Layer 4 of a small transformer language model trained on English Wikipedia (8 layers, counted from 0, width 128).
A neuron's activation on a vector x is GELU(weights . x), where the dot is the dot product.
The model reads these tokens: "|" " 21" " |" " 19" "47" "–" "48" " |"

The vector x that enters this layer's MLP at each token. A number n stands for n times 0.019.
0 "|": -57 41 -45 -24 -51 27 -54 5 61 -22 -88 145 48 -22 3 -23 -16 72 -185 20 28 -5 -3 -33 -58 -9 27 33 62 -42 39 32 5 -5 -80 22 29 -8 10 -5 60 93 -19 -19 -24 -11 15 -7 7 117 -74 -4 3 5 -37 -46 -5 -14 -24 -9 31 8 -28 -30 -29 -24 47 17 102 -110 -42 -47 14 50 21 58 -43 -154 15 -7 -50 32 78 -64 -28 -118 -84 31 -5 44 -1 -24 -12 -6 -16 -54 16 -113 93 28 -56 91 -48 1 -11 10 -87 431 22 0 -53 -3 253 28 20 60 -25 15 -103 41 40 -113 -68 -35 -94 25 76 26
1 " 21": -101 36 7 73 -11 -75 35 117 40 -71 -63 127 46 -150 -41 -40 59 33 -152 22 -4 13 -64 -4 116 -87 125 10 -69 -46 19 87 -13 -3 -73 -20 14 -30 19 50 10 36 47 -54 56 49 58 -29 166 -113 -129 -60 38 53 -11 18 1 -69 6 -6 92 -2 24 -44 -91 47 33 -47 38 -48 -16 -49 -39 35 105 44 -67 -239 9 -92 -33 111 97 8 -2 -43 34 -35 91 79 -115 -118 7 12 -27 -101 -58 -188 192 -95 41 12 71 90 -71 37 -46 283 -14 -139 -84 -49 166 59 -97 59 -11 8 -87 58 -60 -100 -1 19 198 15 150 -18
2 " |": -79 54 -25 -32 -31 22 -25 16 74 -74 -97 82 -10 3 33 -23 17 58 -166 40 26 35 -8 -2 39 9 7 -17 65 -54 -16 32 11 26 -115 -33 -14 23 33 20 -5 69 -24 -33 -9 7 34 21 -9 108 -1 -27 29 -16 -15 -19 -7 -18 6 -12 20 39 -8 -30 -30 -38 11 8 40 -4 -67 -5 -20 51 5 83 -87 -102 1 1 -76 69 84 -60 -27 -101 -138 33 -21 36 -31 2 -21 -23 -52 -73 11 -98 30 16 -35 97 -6 -13 11 16 -43 467 22 23 -32 -9 246 25 -20 31 -67 10 -114 51 -10 -81 -18 4 -85 14 17 10
3 " 19": -244 -58 -85 -54 -11 -34 35 -2 -3 -105 -150 32 -159 33 -13 -17 -14 43 -31 72 -50 29 -22 -54 139 78 86 85 26 -91 -105 25 -3 55 -141 -81 -21 23 125 47 -54 -37 -79 10 71 101 58 -16 2 -107 -54 25 -13 -29 -15 -28 -20 40 -30 57 80 66 48 -95 -27 56 -12 76 26 -46 22 -43 5 158 38 147 -58 -64 60 -7 -6 30 65 46 -17 -61 112 -32 -28 53 -139 -20 7 -8 -63 -119 -75 -9 78 -111 13 27 8 144 -25 -35 26 213 -17 -54 0 42 251 100 -31 70 45 2 -151 -1 74 -184 -87 50 162 -38 24 -36
4 "47": -136 77 -99 -45 -8 -124 77 63 -90 -225 -124 -58 -46 80 123 -135 30 28 -22 -69 -15 147 36 70 126 109 32 47 29 -85 -136 44 -1 232 -121 44 -16 88 81 60 -88 -21 66 -14 41 69 -75 -44 2 -28 31 6 108 -104 115 -68 -52 47 62 -67 13 58 54 -32 -43 -68 -41 -31 -53 -9 -47 37 -73 84 -108 99 -6 -129 16 24 -116 160 18 -20 -51 -57 54 -126 33 47 -61 50 -168 6 -27 -103 -110 -67 25 -34 175 16 58 77 -43 123 -15 175 119 0 5 -50 93 185 -54 94 -67 61 -1 -109 -93 -15 -79 11 101 -152 119 49
5 "–": -116 -50 -50 -124 -52 -172 -50 -1 -146 -85 -47 -7 -70 145 198 -116 -18 0 -45 94 -18 51 5 63 -9 52 82 55 -23 -20 -102 4 -106 108 -82 -3 89 56 21 -16 -83 80 -61 71 78 68 -50 19 -26 -118 -24 -24 -130 -24 47 -38 -101 92 -138 -9 -10 -5 17 -40 -8 -191 67 28 34 62 23 -43 -67 112 -10 97 -58 -81 55 -118 -29 65 102 29 23 -71 14 -17 -105 58 -39 137 -21 28 -63 -15 -24 3 38 -40 165 122 -19 86 69 78 51 244 83 104 122 63 168 -80 0 -80 -35 25 -128 -103 2 -180 -9 73 54 -96 131 10
6 "48": -50 108 -95 -53 116 -178 103 55 -102 -112 -111 -84 64 -10 -30 -16 -65 -17 -132 -46 -19 163 17 21 66 7 99 128 15 -21 -61 33 -35 224 -174 139 91 75 46 -5 -117 -65 49 33 -21 -42 -34 19 87 -88 -75 -63 -20 -151 -124 -19 87 105 -147 -43 85 -1 22 6 -62 17 57 -42 71 36 -1 134 -41 56 -33 103 9 -95 66 -89 -47 189 13 46 -91 -122 27 -20 95 69 -51 -25 -160 129 -32 27 -98 -184 118 -50 129 69 1 108 -93 50 31 185 -109 28 80 -31 67 50 -66 -37 -8 14 -41 -54 -87 -17 -45 50 134 -61 86 6
7 " |": -80 24 -32 -26 -12 17 -7 -3 26 -71 -104 42 -3 -7 36 -6 -2 39 -190 39 22 33 -4 -43 9 -11 -3 -13 70 -29 -21 37 4 40 -131 -21 1 14 41 3 6 17 -44 -20 -11 -15 31 4 -27 120 14 -40 19 -40 -6 -26 2 11 -55 -38 40 44 -12 -31 -28 -59 46 12 79 5 -26 47 -4 72 9 97 -73 -87 15 -3 -40 60 62 -30 -40 -120 -145 11 -30 30 -10 14 -24 -19 -49 -27 15 -41 16 6 -26 76 -26 22 19 34 -13 472 8 65 -10 -10 243 -21 -24 21 -46 -2 -104 35 -6 -82 -31 42 -93 -1 27 8

Each question shows the input weights of one neuron of the MLP. A number n stands for n times 0.00078.

n103: 8 -55 135 46 -177 -8 14 -28 51 -23 40 -20 71 59 -66 186 103 -11 -107 44 45 -137 -39 -24 43 3 -58 -282 148 119 207 3 3 -134 -59 -70 -118 -71 -89 78 -77 198 25 -99 -202 5 -164 62 -53 -169 -200 13 0 71 -53 -72 40 50 105 39 -139 96 49 39 45 86 17 93 17 -25 16 63 -16 -23 126 -99 26 54 -69 -11 -39 -143 126 -11 -19 0 45 145 245 -76 -22 -43 -23 34 21 66 -31 54 83 19 111 11 59 -107 -97 -96 -83 36 -146 -50 72 13 -58 -90 19 -172 62 -59 104 16 19 3 -51 48 -174 -17 233 65
On which token does it fire most, and how strongly? 0 "|", at about 0.12

n191: 81 13 -124 -268 -60 -64 -60 -26 -66 57 -55 39 -81 20 20 -25 23 -120 63 74 145 53 49 -50 257 23 -123 -110 65 -103 -48 -41 52 -32 140 -124 243 211 -22 -99 92 130 60 -30 -32 -102 68 260 -67 -3 313 103 61 7 204 -253 -7 49 -13 -42 -108 36 101 -39 -168 56 45 98 -157 45 66 -195 78 55 74 -124 -77 42 -76 96 -140 39 -96 -13 70 130 -18 -22 162 -151 -83 25 -125 68 111 -6 -39 -3 87 -41 -112 -109 -75 80 -103 -3 -114 -106 -19 -42 92 -68 27 55 80 102 -71 26 -179 -45 160 3 -82 216 30 63 16 255
On which token does it fire most, and how strongly? 4 "47", at about 1.2

n326: 162 -14 -54 28 28 29 -26 -94 -30 -58 -14 -151 -27 -202 -24 -81 9 127 -93 23 16 35 29 -186 -165 -42 -5 -34 30 -189 -135 -14 -3 29 262 27 213 -22 94 241 -29 -61 188 -179 -45 44 24 100 -111 -31 -70 61 122 43 -59 174 -49 86 -28 17 -107 -40 71 -34 -21 -25 -3 43 -32 17 56 95 -53 104 -9 74 -86 161 44 -110 18 13 -192 -90 -102 -83 -32 14 -9 109 51 -129 64 72 41 14 -46 -19 -180 234 51 103 -121 -22 -32 -138 137 21 -37 34 167 -19 0 43 -3 91 25 60 -101 -8 -98 -8 16 -169 -92 124 -95 6
Its three highest activations, in order, are on tokens 6 "48", 7 " |", 2 " |"

n206: 92 113 -101 -171 -88 174 -29 -37 109 95 24 -146 -41 186 -122 94 -72 -37 199 -108 -48 19 75 124 10 62 -86 12 78 -15 -59 -58 173 65 -99 26 28 -119 -86 117 98 167 49 256 40 60 49 -136 88 0 -3 -66 62 82 -244 183 105 -76 -141 -12 -12 251 121 -3 -45 12 25 -82 -32 -162 -6 -103 142 -110 -119 97 -74 3 -212 0 112 -3 -110 208 59 118 -206 37 -41 42 22 21 -108 41 -113 -53 -16 -33 -93 27 3 16 44 -283 0 -78 -9 29 -122 84 -108 6 45 216 -123 -59 -66 -69 -68 32 6 27 -28 -13 -78 -13 156 75
Which token does this neuron like most? 2 " |"

n426: -31 73 104 -77 -33 -31 -200 -9 -23 0 36 -75 -32 141 21 -30 -27 -80 60 -47 81 -42 34 -7 -38 78 58 -240 -98 7 -68 37 31 -17 0 74 -147 -93 78 -138 -176 251 13 -99 -47 69 118 202 -135 63 -57 210 -209 -83 -125 132 90 -19 -70 105 13 -171 35 -24 119 89 210 -38 -104 85 153 -100 231 10 -55 -99 -173 -35 -123 -168 -134 73 -254 241 118 78 23 -63 86 30 -142 3 21 44 13 71 10 -16 139 212 -64 21 -86 202 -80 6 143 -41 27 -54 47 281 -266 -140 0 -135 242 -61 -108 38 55 7 -109 10 50 186 40 151
Which token does this neuron like most? 5 "–"

n297: 84 78 14 23 -283 -97 69 21 51 30 20 -62 118 -231 -79 -6 44 -72 220 82 0 45 -56 -88 -65 -92 45 83 116 9 56 -130 -137 32 45 -37 0 181 0 -38 45 89 -63 -16 -157 59 170 -46 -66 105 61 102 -35 59 77 -102 102 -116 -32 -58 98 15 228 59 61 -136 -41 30 -116 -29 14 -160 -19 89 24 27 91 54 -33 -261 -90 36 -31 -63 108 -46 -39 -78 -207 89 -79 -82 57 29 -53 61 27 -28 38 157 117 -72 -272 132 -91 228 28 27 -50 -132 -35 -28 89 124 -90 -15 -11 -59 72 22 48 139 -27 -185 -55 -15 -49 -34
Its two highest activations, in order, are on tokens 0 "|", 1 " 21"

n501: 92 -34 83 198 106 -84 -138 -65 -6 234 -83 -56 210 25 -13 -43 -140 46 12 -46 63 48 -25 -151 256 172 9 -104 66 88 -106 98 107 -53 0 36 66 -82 108 96 -9 -117 -92 90 -9 -183 -7 51 -118 -34 -132 27 -43 69 212 -6 -32 112 25 0 -60 -60 115 0 25 -117 -16 38 -294 209 -122 -176 125 -82 63 -71 52 -147 0 -37 53 -99 -9 -98 59 77 21 -205 31 30 -202 -78 -162 153 134 136 47 -69 -130 -33 -50 67 91 51 29 66 -92 9 -116 -59 6 48 -19 176 15 204 177 -156 -45 -12 89 -42 0 -38 39 132 -64 60
Which token does this neuron like most? 1 " 21"

n151: 14 58 83 -21 -24 62 -68 -126 49 -96 -24 25 144 82 123 64 -19 -55 56 -12 -3 112 142 30 87 287 42 -181 -108 0 163 -71 29 9 45 3 151 92 -124 34 118 130 157 61 19 -78 115 70 124 47 -43 54 -286 120 -204 16 0 -142 -46 69 -165 -113 55 56 59 -54 103 -38 -171 -41 -21 -226 117 -152 -151 -162 -97 -139 -45 -118 10 -9 51 43 140 -17 -38 -114 -28 128 -72 -187 29 85 -84 16 -133 -99 -49 107 -134 93 32 48 35 -136 -93 -49 -63 156 77 -156 85 139 48 -199 99 91 137 -149 39 -85 103 -10 -42 -91 101 97
Its two highest activations, in order, are on tokens 5 "–", 0 "|"

n97: -20 203 -9 104 -31 3 81 -94 64 212 27 -50 123 102 -200 101 107 -108 59 -122 111 45 -126 -46 42 13 87 129 130 -55 -204 -22 48 3 -36 -13 98 43 -78 3 70 48 -55 -59 -22 -214 30 3 44 -14 -49 3 -68 -95 -163 287 -80 -101 -15 0 -72 76 96 138 31 -91 53 -10 -175 53 -132 -64 79 -73 -110 0 -214 -96 -146 28 -136 18 123 148 -91 -66 133 12 -98 -80 -44 -127 -16 47 -30 12 54 166 149 6 6 32 -101 -45 -32 154 81 -95 28 -69 25 229 -288 126 126 -146 -51 248 37 109 99 -6 -152 -112 -101 6 46 21
Which token does this neuron like most? 6 "48"

n242: -80 137 96 -60 84 86 -4 10 306 170 -65 -4 -3 -221 74 172 57 -127 120 -32 -110 -4 148 132 195 134 -75 -21 128 84 -187 42 -174 -4 7 149 -7 -278 -25 -142 -186 109 -35 47 -135 -121 177 143 44 -16 -71 180 -128 -319 -20 239 -66 -71 -152 25 -14 -163 150 -7 -100 14 121 -83 -73 43 -109 28 -107 -29 25 -134 -138 -162 -41 67 -107 134 -41 -25 150 47 183 14 76 -122 -50 -166 95 115 103 -36 -25 59 43 94 50 -48 246 -100 54 -10 -147 -79 36 -11 149 24 -232 311 41 -43 141 29 7 -138 14 35 -121 -164 -149 133 -74 -45
On which token does it fire most, and how strongly? 6 "48", at about 0.062

n161: -185 34 53 -152 -207 48 -186 46 200 -171 42 -22 77 35 39 90 48 -97 81 -19 39 188 38 -28 67 198 109 -124 64 231 114 19 -71 35 -46 208 -141 162 -54 -79 245 32 -109 -42 -9 -6 -93 -96 96 -41 12 58 -13 -189 0 145 3 -36 131 70 -85 99 79 -13 142 -31 -63 26 23 134 3 -121 21 -125 102 43 -154 -67 -111 116 -34 -3 91 -28 25 -28 -24 118 -42 77 -92 -3 29 150 21 145 -103 189 -112 46 -50 -147 -26 -33 -95 214 -3 32 -334 -76 -44 46 -73 35 122 -60 21 -35 147 -30 -12 12 72 -107 -221 -46 181 -9
On which token does it fire most, and how strongly? 2 " |", at about 0.12

n186: -35 168 -91 15 177 -42 -38 24 13 -73 33 -45 -62 117 -114 39 -135 47 -49 -84 -20 -116 66 69 199 41 -171 -88 -13 128 111 -225 152 47 135 -214 -48 129 -110 -26 13 -77 23 -148 -55 -84 69 38 -159 -182 5 -53 24 -120 -25 71 62 5 -8 -71 106 -45 2 -100 -24 82 -3 -3 -120 -90 51 46 -52 253 149 77 -30 -15 101 -60 8 20 -71 93 100 158 45 -34 -11 -139 -24 -56 46 90 78 -24 -91 53 -49 -49 -13 -49 -19 -83 45 -90 48 31 13 68 -63 25 44 -98 96 -89 51 -40 -82 -12 -3 -36 87 -180 80 8 8 10
On which token does it fire most, and how strongly? 3 " 19", at about 0.9

n440: 47 33 -38 63 -27 -33 -34 -91 -208 85 -19 -28 -206 8 132 -16 125 151 3 -94 -32 145 39 -57 71 6 74 -38 70 16 -70 -85 251 6 -107 -23 45 -90 127 61 45 -135 79 -34 -44 -94 61 89 -195 72 49 -54 -6 141 3 42 26 24 -198 94 200 -81 0 -39 -5 -148 -53 87 59 -28 131 14 -60 39 -84 69 -113 126 -46 -63 -44 -143 69 -205 -94 -20 -11 57 -59 -62 105 -19 -17 101 53 -50 68 118 -26 54 -213 143 -6 -152 10 59 -120 43 -48 133 -69 -131 -44 0 139 41 -48 -72 -99 18 67 -16 46 -91 26 3 183 -121
Its three highest activations, in order, are on tokens 7 " |", 2 " |", 0 "|"